Layer 4 of a small transformer language model trained on English Wikipedia (22 layers, counted from 0, width 64).
A neuron's activation on a vector x is SiLU(gate . x) times (in . x), where the dot is the dot product.

Input weights of the MLP neurons that the questions are about. A number n stands for n times 0.018.
n4 gate: -34 6 3 -2 6 1 -5 13 14 22 42 -19 -35 9 17 9 -2 0 -12 -18 -3 12 13 25 15 4 11 -16 -20 0 -33 33 19 -8 -12 32 -7 7 5 4 -27 0 11 -2 28 -4 -16 12 21 9 3 19 -20 9 31 12 28 -16 -17 19 11 -10 -28 7
n11 gate: 34 -9 -9 2 -17 19 5 -4 20 12 12 -8 18 -50 -15 -28 -33 -19 29 -13 -11 -5 -13 -4 16 5 8 3 -4 -3 -43 -20 -5 0 -6 -7 1 -14 -7 23 -23 -1 -7 15 5 -15 36 -6 -18 -2 -25 -30 -9 -7 2 11 -13 -14 17 26 -12 2 39 -20
n17 gate: -14 32 20 19 32 28 52 24 -27 -38 -23 -29 -12 -7 -34 -30 5 5 10 17 -1 -16 -20 12 15 16 47 -3 -64 12 -45 -10 4 -19 -12 -30 11 38 13 26 10 3 0 14 -27 -15 27 -38 32 -65 1 18 7 -4 66 -32 -23 -9 43 8 46 -21 29 -20
n22 gate: -3 -18 5 -10 29 -2 2 -26 9 -29 20 4 21 -2 8 43 11 -25 29 -2 -22 -5 -43 37 -20 -58 -36 23 34 40 -23 -32 -51 18 25 59 -25 -1 2 -40 -1 35 -7 -31 -1 3 16 7 -2 -28 59 36 -41 -1 23 -16 -20 -37 -58 28 -9 0 -3 9
n28 gate: 65 -12 34 -44 -2 25 -20 1 18 20 49 3 50 58 30 -18 35 7 5 22 2 -22 -25 1 -18 -40 7 3 6 2 5 41 23 -26 6 35 -5 11 -45 -19 7 6 -24 19 36 3 54 -5 -43 -37 24 -10 -31 19 12 20 20 33 -31 31 65 23 11 -1
n60 gate: 54 16 46 -21 35 -23 -25 -2 -5 -1 43 11 30 12 56 -6 42 -38 -49 10 -43 59 -3 4 50 -39 -59 -13 -28 3 -22 -13 -22 -16 44 1 -30 -28 22 -9 -15 -14 11 8 -1 -19 -27 7 9 34 15 -12 -61 -25 -11 12 -19 -29 -44 11 -15 -32 32 7
n76 gate: 8 -7 20 -36 -15 -25 -6 14 9 52 38 -16 20 19 15 -26 13 -18 32 6 -57 -1 -8 7 -12 12 -30 -33 25 29 18 -23 12 6 15 -6 -44 5 2 -27 -19 8 28 48 -16 11 33 -19 21 26 -13 5 -34 -23 6 -23 -24 -9 -16 -23 -26 -8 30 9
n79 gate: 25 -10 -51 -14 9 7 -27 -7 -6 -8 15 -21 -9 0 -8 -30 20 11 -36 -20 -45 -27 25 43 -27 25 7 22 -5 20 16 -5 53 0 -6 -5 29 -11 -58 -2 11 27 -20 -7 -20 -29 -7 33 4 -56 -58 -34 -34 42 15 -14 47 43 45 -6 23 -39 11 -2
n95 gate: 30 -3 17 35 -11 -31 -26 27 -71 0 -43 13 9 -18 2 -13 16 -11 -7 -7 15 -23 -2 13 -13 -31 -15 8 -63 -44 -11 29 3 -22 11 -20 21 -51 36 29 -2 -26 17 -12 12 -21 33 23 -1 23 43 32 -12 -25 11 -9 -22 -17 6 1 10 23 22 -1
n104 gate: 0 6 10 7 -12 1 -14 -26 16 7 11 8 -31 22 -26 -80 -19 -22 11 24 5 -32 39 34 24 14 -2 12 -4 -51 15 -62 24 38 17 26 -51 -37 -16 5 37 -28 18 63 -26 -23 44 45 -16 42 -1 -40 2 8 -18 -36 -17 5 -28 11 -2 -27 -17 33
n115 gate: -9 -18 20 4 36 -10 58 -40 -19 5 9 -8 54 22 -32 -6 5 22 10 47 37 -10 -13 -2 -38 49 21 -1 58 32 9 -24 -9 25 39 -12 10 -21 -13 -11 -5 21 25 -17 -23 -16 -23 -31 -33 -12 -19 3 -57 -2 -2 -20 -50 47 19 5 -21 9 5 33
n132 gate: 5 26 -26 16 32 -54 14 -14 52 -21 38 -51 36 25 39 -16 41 -6 -34 19 -22 26 43 -21 -2 18 36 -7 -19 7 44 22 -18 49 39 -31 9 -43 31 -4 -20 -27 3 2 17 15 -19 31 49 35 -2 -25 -46 22 47 8 -14 -18 48 6 6 17 -53 43
n135 gate: -24 -32 16 -26 17 -12 12 -1 -30 17 24 -22 -3 -29 -16 -10 15 -28 -25 -2 7 9 45 28 -16 17 -22 11 -33 -16 17 -26 -19 -13 -11 -41 23 -21 12 -40 25 7 -33 -3 -4 5 -28 -1 51 -18 -35 -18 3 27 4 15 -3 -12 3 -18 13 -13 5 81
n141 gate: 9 -59 35 21 -14 -29 36 -6 -20 -25 21 5 15 -52 23 -11 35 -42 -44 6 -4 -10 53 16 -15 3 -19 47 -4 -22 -6 -25 -59 -12 3 11 12 -11 -1 -24 -10 -11 -68 51 -4 -40 3 -5 -12 47 -14 -12 6 -15 7 -6 55 38 -39 20 3 66 58 7
n142 gate: 21 52 2 -10 6 -2 -1 -11 -25 -29 5 -2 -41 1 5 -23 -5 -3 -2 39 10 22 1 -22 -20 0 -3 26 -11 -8 17 -3 -14 2 26 -45 -23 -12 -6 -40 59 11 33 -40 4 -39 -29 4 6 42 -27 7 -19 24 -13 6 20 33 7 -37 24 -11 -4 -41
n147 gate: -57 0 3 -44 3 64 -12 -7 47 -3 -15 -28 22 -39 11 29 1 -10 12 -16 -1 11 -1 51 19 20 51 21 4 -6 -20 18 25 -10 -10 -7 15 43 -14 -29 5 -54 -1 -4 26 -16 -23 68 0 -25 46 12 -65 10 67 6 32 -45 -13 19 47 26 27 18
n148 gate: -26 37 47 4 23 4 33 -3 35 -3 16 0 36 5 47 34 -18 -36 -45 6 1 17 0 25 -30 -21 40 20 41 -27 26 45 34 -33 -13 35 -22 16 -27 -5 -32 27 18 -43 -30 25 -4 4 19 -41 -2 39 12 6 19 -15 -14 -8 58 -15 -36 -1 47 32
n152 gate: -5 -11 -14 17 15 56 10 -14 15 -16 -11 17 -10 -7 -45 -24 -24 5 -1 -22 8 -12 11 16 -6 9 14 -15 -14 -39 31 -28 -16 6 22 19 -27 -14 11 17 -29 -20 26 18 -15 -19 32 -24 -15 34 -52 2 0 -9 23 5 9 -17 -19 5 -44 31 -10 10
n157 gate: -1 25 4 -13 10 -13 -6 25 -48 12 -26 -14 1 -8 -61 -18 -1 -48 -15 27 -16 -19 48 -8 -23 -11 -3 15 -10 1 13 4 -44 -21 15 -21 45 1 -5 25 -41 -17 -11 -58 25 -35 -8 72 3 14 5 35 -38 -34 4 -7 -20 26 -5 -17 11 17 0 -14
n174 gate: 21 -18 50 -15 1 7 -34 -2 7 0 -44 48 35 31 44 -27 -14 -17 -20 27 43 -26 62 19 -47 2 -4 24 -14 21 1 -31 -16 44 27 -18 -3 0 0 -21 -75 -35 21 28 0 -14 29 30 -17 41 16 14 -20 -1 -12 -17 27 13 -45 34 35 30 14 -7
n4 in: -35 -17 10 10 13 -18 -26 28 -20 38 25 -29 -16 35 22 -12 -17 -6 -11 -17 -33 -23 -2 9 7 17 -15 22 -25 -6 -13 -24 8 -11 -7 8 24 -13 19 10 -4 -8 -19 21 55 -5 6 8 -18 18 -1 -24 -12 4 13 18 35 -6 -3 7 -17 -22 4 -8
n11 in: 12 -3 15 -26 4 6 15 -14 -49 -13 -33 -46 18 -44 -38 5 -21 19 24 13 -2 -6 -19 2 -9 -25 4 -37 25 23 34 4 5 34 33 -4 31 -23 30 3 3 10 -18 -8 -10 3 -2 37 32 -7 26 3 0 2 16 42 -11 -14 -7 -30 9 -2 33 19
n17 in: -13 -11 15 30 -26 12 43 33 -22 -12 11 -2 10 -32 -25 -78 -45 37 -34 12 13 -15 -7 62 52 16 -45 -2 -2 -25 -21 -15 -25 21 -14 -10 16 -61 23 -20 2 19 -3 23 48 -38 -48 44 9 27 9 -22 -55 -13 38 15 20 -30 14 -1 -9 19 3 11
n22 in: 14 12 -51 37 12 -6 10 6 4 50 -51 -48 5 10 -24 -34 -29 33 4 49 73 22 6 15 -5 -1 -27 15 -13 -39 20 4 43 -20 -55 -44 21 -22 9 10 23 7 -14 -38 -3 -25 -18 15 -3 -34 41 0 1 -30 63 3 -1 -2 46 -6 34 -48 -9 -29
n28 in: 22 22 -21 2 -42 51 35 -51 25 -26 8 -2 -21 -8 -17 60 -28 -38 -5 9 -13 -20 14 9 26 -38 22 0 52 13 22 53 -33 -22 -34 -14 -24 -7 -7 -6 26 10 -8 -3 10 12 -35 -21 -15 -23 49 25 -14 24 18 -7 -50 35 -29 -19 4 -5 -9 -8
n60 in: 2 -38 4 -53 4 42 -1 -50 -32 56 -5 -59 -38 31 13 -5 -18 12 3 1 22 18 29 11 -20 -38 -10 -50 12 -36 26 25 -10 -37 -21 9 14 39 -6 -25 5 7 22 5 14 -10 -27 8 -7 23 4 -1 1 -20 -10 8 -14 -2 16 52 14 -20 5 -58
n76 in: -19 -21 10 -30 -51 -18 -23 -38 -11 23 -23 -20 -4 2 18 -25 -6 -1 -12 25 -23 -4 -14 -13 15 35 9 7 -3 15 -18 -23 6 -18 -57 50 -11 -62 -5 -24 8 5 -14 -26 -5 31 19 -9 -5 23 13 6 -6 -33 0 -39 -12 -2 13 35 -56 54 1 -6
n79 in: -24 -47 -47 -27 26 -31 -41 -1 -22 -14 19 -20 -35 -39 5 11 25 -16 6 -29 -10 24 28 -7 -35 -9 21 38 15 4 38 -73 27 47 31 26 23 19 -2 25 26 6 -24 22 -20 14 21 20 3 7 -33 -18 -14 26 -22 -2 12 23 36 -19 13 -20 -17 19
n95 in: -2 12 15 25 6 12 41 -28 32 15 -31 25 -14 -44 -14 -24 13 -27 -37 18 13 -6 55 -10 2 21 -15 -4 -1 25 -7 4 -30 -3 6 -49 -41 -24 11 43 -9 25 -16 49 -41 14 -19 -22 27 -5 -86 -23 21 16 -21 62 5 -2 3 50 -36 -3 -29 58
n104 in: 36 -12 49 -28 -8 9 0 0 -15 -5 -30 -33 36 26 11 27 -20 10 5 -13 -35 -28 -14 73 29 -31 39 22 -8 -34 -70 -26 -4 18 48 -29 -4 -15 -22 -35 16 -17 8 36 23 -2 -39 -12 -22 -74 24 -26 35 -40 -49 -22 -14 -23 -69 -5 21 -27 10 -11
n115 in: 53 41 7 24 5 -26 -18 1 39 13 -28 -4 3 -16 3 -11 -11 24 56 45 23 -6 -53 9 7 -60 1 -54 -23 -3 22 36 33 46 -14 9 15 14 -18 -11 -2 34 -46 19 9 2 18 47 14 -4 48 -11 -22 43 -15 6 -11 -23 3 -8 -3 -22 -53 -19
n132 in: -13 -42 -46 -44 -25 -2 -38 -59 -7 -24 -43 -55 5 -55 -31 -6 -14 -46 -4 17 17 -32 32 -18 18 -73 7 4 8 -7 29 28 14 -26 -2 22 47 -3 -1 4 -36 -41 50 28 -28 10 -20 29 16 32 20 11 27 -20 -30 16 47 33 -9 32 4 -8 -37 -15
n135 in: -12 -1 -12 7 2 21 -27 -58 -32 -42 20 13 -20 -5 -20 18 -40 7 10 1 -2 -29 27 26 19 -22 -5 -45 20 -42 -2 -19 2 38 -34 -40 18 9 1 -7 6 -21 -42 -4 -1 26 10 -8 18 -18 -30 -16 8 71 -22 24 -5 1 -9 34 15 -42 -34 16
n141 in: 4 7 -13 15 -2 -16 -36 -41 10 -6 -51 -22 -42 -23 -7 1 -15 -56 8 -7 0 -27 -51 17 -53 -38 -17 6 15 -30 16 -65 -49 -12 25 24 -37 14 -17 26 -53 -54 -37 -33 7 -33 -18 1 -37 7 -21 16 -2 -27 -36 36 -41 30 -38 9 7 -21 8 -14
n142 in: -9 43 51 8 53 4 -8 -29 -11 -32 7 22 -18 -25 24 -2 -1 23 52 33 14 28 -15 -19 -27 8 -4 57 4 -4 -6 -28 -15 31 13 -35 -18 6 -23 -65 45 -15 27 -7 51 -20 17 -3 14 24 8 0 -15 6 1 14 -12 9 9 -8 3 11 5 -35
n147 in: 35 -11 -27 -19 17 6 -6 -8 15 63 -21 2 23 -18 -25 -27 -18 -2 -11 -43 10 -1 -18 26 55 1 13 -25 -26 22 19 41 44 42 0 27 -6 6 -31 21 15 24 -48 12 -34 9 21 5 -29 -41 20 -62 -28 22 50 -26 20 -15 18 31 -1 45 15 -4
n148 in: -29 2 11 32 32 3 -32 -28 -2 -54 19 16 -14 36 57 -5 -43 14 28 -6 -32 -13 16 1 -2 -32 -35 -25 35 9 41 -40 50 46 -26 25 -32 14 -30 -6 8 64 -6 -6 59 33 28 8 -26 -17 17 -40 20 -32 -11 -43 -7 54 -13 -10 12 15 9 -27
n152 in: -2 3 -1 36 13 -2 8 0 37 2 -16 9 46 -9 15 8 28 -20 28 -41 12 -7 -29 14 -21 -33 27 9 -3 -11 5 22 7 32 24 28 -5 -25 18 -18 1 -23 13 20 -16 -3 46 -23 -28 25 13 -21 4 13 32 -18 6 -19 -52 -44 -35 49 7 1
n157 in: -23 -36 13 -18 50 29 9 42 1 38 19 -25 -38 -31 11 -12 37 7 20 -11 16 -9 -38 -26 10 7 -14 -10 -18 6 -34 -7 5 35 -5 -7 -44 18 -4 5 27 -38 20 -8 22 -23 -61 -2 12 11 34 16 -2 20 -24 36 37 -23 29 28 -12 6 20 -15
n174 in: 22 -8 29 30 -18 8 -4 67 -7 -95 -27 41 -23 -40 26 -26 16 -18 15 -21 -21 23 1 -16 -31 -5 -16 -44 -38 34 17 -20 -44 10 8 -33 -26 -29 -1 -3 -34 -2 30 5 -16 -31 4 2 8 27 -37 46 32 -22 3 2 76 10 -38 39 16 10 26 18

Each question shows a token from some text and the vector x that enters the MLP there. A number n stands for n times 0.042.

"1": 26 19 -9 -12 2 2 9 29 -28 4 13 -9 -10 5 -6 21 6 62 -22 40 -2 -9 9 -21 34 21 -12 21 4 26 -2 -11 9 20 -18 10 19 5 -11 -5 10 -14 -2 -50 -5 9 -29 -7 7 13 14 -18 38 0 -5 22 1 8 -22 29 -23 8 -4 -1
Which two neurons fire most, strongest first? n142, n141

"'s": 18 13 -15 -27 -21 1 -14 21 -4 7 -25 -10 7 -3 3 4 20 46 0 -10 -11 33 -7 -21 -1 3 -26 6 33 1 -18 -32 63 -7 -23 -12 0 0 -5 13 -29 20 -9 8 2 -29 -11 -2 18 22 12 -11 22 19 -19 -5 -25 -12 -6 -12 -26 15 -29 34
Which neuron lights up most? n76

"ing": 13 17 22 -13 -27 1 12 13 7 33 -25 -9 4 25 -18 17 23 28 -16 1 -30 41 -25 -22 6 27 -20 13 20 -10 -26 -12 3 -19 -28 12 32 -12 -29 -6 -13 9 -16 -10 -22 -10 -6 -7 11 15 2 -17 0 25 -14 9 -35 42 -7 16 -6 11 -21 22
Which two neurons fire most, strongest first? n76, n132

" Soc": 8 9 -54 -15 -13 5 5 10 -20 15 -12 0 -9 -7 23 19 -8 33 7 -4 10 39 18 2 57 -16 -17 4 23 17 -20 -18 22 -9 1 0 46 -15 14 -16 15 13 -22 -5 -5 10 0 5 -18 38 -22 -15 13 25 -20 -10 -9 -8 -4 -6 -5 23 -18 3
The most active neuron and its activation: n141, at about 1.8

"ers": -11 -13 -3 5 -21 -13 -12 38 3 29 -10 1 -14 9 -19 -7 31 30 15 0 -17 25 13 -7 25 2 -7 20 39 -25 -21 19 5 -18 -10 10 -2 -3 -34 1 -7 20 37 -16 22 -10 -23 -22 32 33 1 -24 -12 30 -33 11 -27 16 -16 6 -6 1 7 -3
The most active neuron and its activation: n60, at about 3.2

"0": 8 -22 -20 12 -20 18 2 27 -20 23 -9 -12 3 -19 -33 37 -11 81 18 4 3 8 8 -7 13 1 -8 18 12 3 -14 -19 10 13 -6 13 24 -9 11 18 -25 -1 3 -38 13 5 4 9 -2 20 1 -27 16 3 -22 14 -15 -18 -3 34 -4 -6 0 -28
The most active neuron and its activation: n11, at about 13

" been": 7 20 -20 -22 -22 -8 -28 10 4 10 -23 -12 5 -25 22 -6 18 27 10 6 -18 31 -9 1 21 14 -10 16 31 -3 -6 -22 14 -25 -28 -32 -8 -27 -28 14 -36 23 14 12 -3 11 -13 -2 9 34 24 11 -1 18 -12 13 -20 -8 -24 22 -8 0 -35 21
Which neuron lights up most? n76

"|": 28 14 -44 -27 0 -13 17 25 -31 18 -3 -30 3 -15 -7 -4 8 44 -9 -9 0 5 -5 5 31 -8 -22 2 25 13 -13 -25 20 -17 -9 20 -18 21 35 22 -17 17 -13 -13 13 2 1 -8 16 6 -9 -21 15 15 38 3 -31 24 -28 1 9 8 -35 3
Which neuron lights up most? n17

"ed": -11 -12 4 -4 -20 10 4 4 -10 14 -30 0 11 19 -4 8 19 23 -14 8 -23 26 -12 -15 12 -9 -9 20 11 -14 -21 -22 -26 -13 -39 8 4 -16 -52 4 9 33 -22 -11 -9 6 -5 15 21 8 -12 -11 -8 29 -3 31 -36 2 -10 29 -9 27 -29 35
The most active neuron and its activation: n135, at about 9.8

"3": 21 6 -14 7 3 -18 1 29 -19 6 -8 -32 -6 -7 -11 39 0 77 1 21 -4 -8 12 1 13 12 -27 32 20 -10 -6 -10 5 7 -6 -15 3 5 -8 3 -10 -22 -5 -52 4 -7 -7 -11 3 12 7 -5 34 10 7 35 -3 5 -18 39 -4 23 -5 -12
Which neuron lights up most? n157

"ire": -7 22 -22 -9 -13 6 5 43 9 11 -31 24 -2 -28 -11 -5 -3 21 3 23 -8 33 -26 -12 8 31 -34 13 19 10 0 -15 18 -23 -20 -2 28 2 -39 -11 -3 -10 -33 11 22 -1 -15 -18 -12 10 5 -3 13 11 -4 21 -7 30 -26 24 5 8 -2 52
Which neuron lights up most? n141

"-": 17 -5 -43 -9 8 -6 -32 20 -30 26 -17 -4 -3 19 -7 3 -7 43 0 -22 23 37 8 0 -4 17 -21 10 40 6 -7 -15 -1 -14 -11 26 -20 11 2 13 -7 -5 19 -23 29 0 -26 -5 14 4 17 -40 21 33 2 12 -8 6 -45 6 -20 22 -3 1
Which two neurons fire most, strongest first? n4, n174

"am": -11 -2 -36 16 -2 5 16 -3 13 19 -39 -19 -22 24 32 7 -18 36 -8 12 18 -2 32 15 33 -7 -1 18 3 -18 -6 15 -28 -2 15 9 10 -9 -14 13 12 -4 0 -29 33 2 -9 -20 9 27 -9 -31 8 23 -6 20 -39 -24 -13 -18 6 21 -9 -1
Which neuron lights up most? n174

"k": 22 -22 20 9 14 4 -7 -2 -2 12 -30 8 -9 24 8 16 3 57 -7 24 -10 4 11 9 22 -8 37 -2 26 -16 -19 -1 16 -8 -36 22 42 -17 6 2 -31 -7 24 -12 13 23 0 -14 3 -7 2 -37 37 38 2 6 -28 14 13 8 2 -5 0 10
The three highest activations, in order: n148, n115, n174

"g": -9 -4 16 -3 -10 -11 -19 39 -27 21 -40 -5 -28 8 26 9 21 52 -1 18 -8 10 -5 10 -1 -4 24 11 25 -18 -4 8 -11 -1 -38 6 12 -4 -43 -3 -4 -16 -11 -12 24 47 -22 1 -10 -2 0 -35 4 6 3 -6 -39 20 4 1 -6 4 -2 20
The most active neuron and its activation: n148, at about 3.8

"2": 12 18 -18 -7 -12 -29 1 21 -30 8 20 -27 -8 6 -16 27 1 62 -16 42 1 0 -2 -30 23 21 -29 20 14 13 -20 2 3 8 -14 8 15 13 -8 9 -3 -6 -5 -33 10 16 -10 -14 17 21 5 -18 22 8 -3 21 -4 15 -16 38 -5 24 -12 2
The three highest activations, in order: n4, n141, n157

" mon": -10 -10 -20 -16 -7 31 -8 24 -5 -17 -22 -13 10 19 23 9 -15 52 10 5 17 14 -9 17 13 2 -31 36 22 4 3 -8 23 -32 -4 4 28 10 51 14 9 14 -22 -11 -9 -12 10 -4 -25 16 -1 -36 16 23 -13 26 -31 12 5 -12 -13 21 4 6
The most active neuron and its activation: n174, at about 1.1

"s": -9 -5 -1 16 -8 -3 -15 45 -11 20 -21 -13 14 14 -20 -19 -2 50 11 -20 -13 13 -5 18 19 -3 -24 8 21 24 -2 19 11 37 -8 34 9 -17 -26 7 -27 17 26 -19 1 28 -22 12 15 18 2 -19 -4 29 -28 36 -10 21 -14 -4 -11 3 -4 -13
The three highest activations, in order: n4, n115, n28

" A": 17 8 -30 5 -4 5 0 27 -15 29 -19 20 -29 -31 17 -9 12 61 28 -7 1 45 2 28 -3 -7 -9 0 33 -8 -22 -29 11 -11 -6 3 27 -21 17 10 -42 10 6 -26 3 -1 1 3 -3 -1 6 -19 8 22 -21 -3 -2 -2 -35 5 8 10 -26 23
The three highest activations, in order: n22, n28, n11

" the": 14 10 -26 -20 -14 6 24 18 -6 5 -25 2 7 -15 37 -3 15 53 16 -11 -5 31 9 -1 2 9 -13 4 34 -7 -30 -48 31 11 -16 4 9 16 3 18 -24 5 -3 -8 -5 -41 0 6 7 28 14 -10 20 10 -9 -9 -25 -2 4 -4 -14 10 -42 29
The most active neuron and its activation: n115, at about 1.3

" of": 11 -20 8 -6 -15 21 9 -5 -19 18 -27 -3 15 2 10 2 -3 51 -6 -6 -12 15 -4 -20 2 10 9 8 44 18 -12 -16 6 -5 0 11 2 -5 -51 6 9 7 -19 11 3 -11 -22 19 -9 11 5 -31 27 29 2 24 -43 19 -25 -17 -23 -11 -45 27
The most active neuron and its activation: n115, at about 10

"ret": 1 -2 -19 40 -27 -3 -29 9 13 -5 -28 29 -7 -18 0 -11 -7 12 23 14 -20 19 6 11 34 -4 9 29 -11 4 -12 3 7 -11 5 23 24 -6 -38 -16 -9 53 -34 2 19 20 -34 1 10 4 -7 6 19 -7 -5 35 -25 5 -17 4 -4 22 -1 1
The three highest activations, in order: n141, n60, n157

" start": -20 3 -42 -22 -29 28 -18 42 -10 24 -13 4 -29 -3 18 5 15 22 -11 18 -4 -6 -21 -9 3 2 -8 28 -2 27 13 -25 4 -9 -12 -8 37 -5 17 4 -20 20 -1 -17 -7 -3 2 9 22 15 7 -1 3 25 -14 19 -50 29 -17 40 -12 6 2 4
Which two neurons fire most, strongest first? n157, n79

"ol": 22 -2 -8 10 5 14 20 34 -25 -6 -45 9 0 -22 29 10 -43 23 -2 7 2 12 12 -8 37 -18 2 -5 -6 24 -8 13 -2 -6 -15 -9 26 17 11 -23 -10 -5 -32 -16 9 11 -25 -9 -44 15 -10 -29 9 -11 -15 -3 -2 20 -3 5 -3 30 -3 35
Which neuron lights up most? n174

" his": 24 19 -5 -23 -22 16 -3 14 4 7 -26 -3 3 -3 15 5 7 26 19 6 -13 36 -10 -30 16 -2 -22 -3 20 -21 -17 -44 60 8 -15 -9 11 1 15 24 -21 19 -11 14 -5 -22 -22 6 15 14 15 6 24 14 -22 -14 -24 -1 -25 -9 -9 21 -26 38
Which neuron lights up most? n104

"un": 21 -2 -5 13 -17 -4 -14 20 28 3 -34 -10 -7 -24 19 -7 0 36 14 15 0 19 1 22 56 -3 -17 11 -11 6 -14 -10 -11 15 -10 24 9 9 -5 2 -1 0 -10 -35 9 3 -46 -15 -27 7 -14 -35 17 22 -10 27 -19 39 24 9 -16 15 -4 11
The most active neuron and its activation: n152, at about 0.62

"em": -22 -11 -37 7 -16 -7 4 22 8 7 -30 -16 7 24 26 8 -3 33 24 11 18 -10 -2 73 29 -28 -7 18 2 -39 6 22 -16 -5 -15 8 -2 5 -9 13 5 -6 -11 12 9 3 -4 -5 -9 13 -24 -33 11 21 -12 6 -38 -4 9 4 17 16 -6 -5
Which neuron lights up most? n104

"l": 5 -20 -27 -6 9 18 15 28 -33 -11 -34 -15 -2 0 10 -17 -22 36 13 5 -21 32 15 13 36 -17 9 6 6 -27 -23 37 9 9 -32 8 12 6 -31 18 -5 19 -26 0 19 33 -4 -4 -2 -20 -11 -16 -17 -9 -9 22 -30 3 22 7 -18 10 11 5
Which neuron lights up most? n17

",": 19 9 -31 -19 -34 19 0 36 -17 14 -8 -41 11 18 5 8 6 44 -12 9 6 31 -2 -1 19 -16 -20 -1 41 -7 -6 5 -5 6 5 -28 -9 -13 -3 5 -12 16 -9 2 -2 29 -5 2 27 16 14 -6 17 41 -5 21 -5 39 -21 -18 0 3 -46 16
Which neuron lights up most? n132

" Ste": 16 -5 -19 2 -24 15 -5 40 -32 7 2 -11 -37 -34 25 17 -15 43 -11 17 -14 12 2 -14 26 -25 -10 6 2 1 15 10 21 4 -1 -5 52 3 8 -4 10 25 12 6 -15 -1 -10 -45 -17 16 2 -24 -25 28 -13 -6 -24 11 -9 -13 14 14 -9 9
Which neuron lights up most? n79

"at": -14 33 -22 -10 9 -13 14 13 -8 42 -41 20 -14 9 -4 -8 5 26 -7 16 16 23 3 12 30 11 5 -1 29 31 -8 -14 -3 -9 -6 39 12 -27 -37 -2 8 4 -6 -5 10 1 4 5 -4 12 2 -34 -1 31 -16 40 -15 15 -2 3 30 19 -9 21
Which neuron lights up most? n115

" Gold": 4 5 -33 1 -25 5 3 32 -7 23 -4 19 -33 -17 18 38 -20 30 -19 -8 -24 18 0 -4 28 -8 -16 7 11 39 -15 -30 28 -6 5 -10 45 -3 4 -10 -1 -4 -3 -33 3 -26 8 -22 12 24 -3 -15 7 27 -23 15 -26 6 16 6 18 18 -4 27
Which two neurons fire most, strongest first? n79, n135

"ional": 28 -5 -23 -20 -14 -9 -9 26 12 16 -27 -5 -2 -9 -6 -17 2 13 -20 3 -1 62 -2 -44 3 7 -27 5 28 -12 -12 -24 14 -18 -40 12 10 5 -20 -11 -5 38 -31 -9 21 3 -21 -4 9 22 -12 7 15 13 -22 4 -28 -19 -20 11 -20 1 -17 17
Which neuron lights up most? n60

" held": -14 7 -36 -15 -42 16 -10 6 2 15 -17 -11 -28 -12 13 14 13 19 -11 12 -13 -8 -11 -36 28 -7 -1 22 27 6 -13 -26 -8 -24 -26 -15 20 -27 -23 13 -2 3 -23 -22 -5 5 6 13 9 29 3 -24 7 39 -1 18 -42 7 -18 26 11 10 -21 15
Which two neurons fire most, strongest first? n135, n152

" |": 3 4 -35 -17 -44 8 11 23 -29 33 -36 16 0 -31 -11 18 21 65 -7 -9 7 9 -13 -6 12 -18 4 6 25 -8 -13 -8 19 -3 12 -9 -15 -27 7 13 -26 7 0 -17 14 6 -23 -7 27 -10 -3 -22 8 17 3 0 -9 8 -21 13 8 -2 -24 2
The three highest activations, in order: n95, n142, n152

" ": 9 14 -20 -17 -14 15 -11 43 -32 -13 -6 -28 -1 7 -7 -4 22 55 -2 10 -8 28 -6 10 20 5 -23 33 45 12 26 7 1 6 -12 -4 5 29 -13 -10 -28 -8 -15 -27 -9 -1 -5 -19 8 0 13 -30 15 0 -2 -19 -7 -1 -25 20 -21 8 -37 24
Which neuron lights up most? n22

"ig": -8 -18 -22 15 -3 -14 -14 41 -15 18 -36 0 -11 -10 25 6 14 34 0 17 7 12 -3 0 17 -25 -8 8 22 -26 8 2 -36 -2 -1 17 10 19 -53 -8 40 -6 -4 -10 -13 7 -17 0 -5 12 -19 -1 9 1 27 -2 -42 -13 -25 -8 15 33 -16 4
Which two neurons fire most, strongest first? n22, n141

" deb": -4 24 -67 -19 -18 7 -40 26 -6 -8 -4 31 -19 -33 13 0 -4 14 14 7 -6 8 -14 -7 26 5 -9 16 3 0 9 -5 18 -9 -34 -15 30 -18 21 -2 -13 49 -35 -13 1 -5 -4 -2 12 8 13 13 -3 -12 -20 23 -39 0 -13 10 -2 1 2 11
The most active neuron and its activation: n11, at about 1.7

" Bel": 0 -4 24 -17 -19 20 -1 8 -30 3 -27 -1 -44 -17 40 27 -21 45 2 5 -7 33 0 -14 18 1 1 18 -1 1 6 -10 35 -16 5 -9 56 -2 14 -2 1 19 -19 -14 10 12 8 -12 -25 -1 -8 -34 -7 9 14 4 -25 8 -9 -3 -7 35 1 28
Which two neurons fire most, strongest first? n147, n135

" as": -6 8 8 -12 -21 18 0 8 -19 15 -9 -11 -8 1 -4 -15 9 64 43 -7 -4 23 7 9 35 -17 -21 12 32 36 -3 -13 19 -11 -14 6 -1 -19 -22 17 -15 30 -20 12 -1 10 4 12 7 24 7 -13 18 41 -14 14 -9 19 -26 -24 -2 -14 -27 6
Which neuron lights up most? n79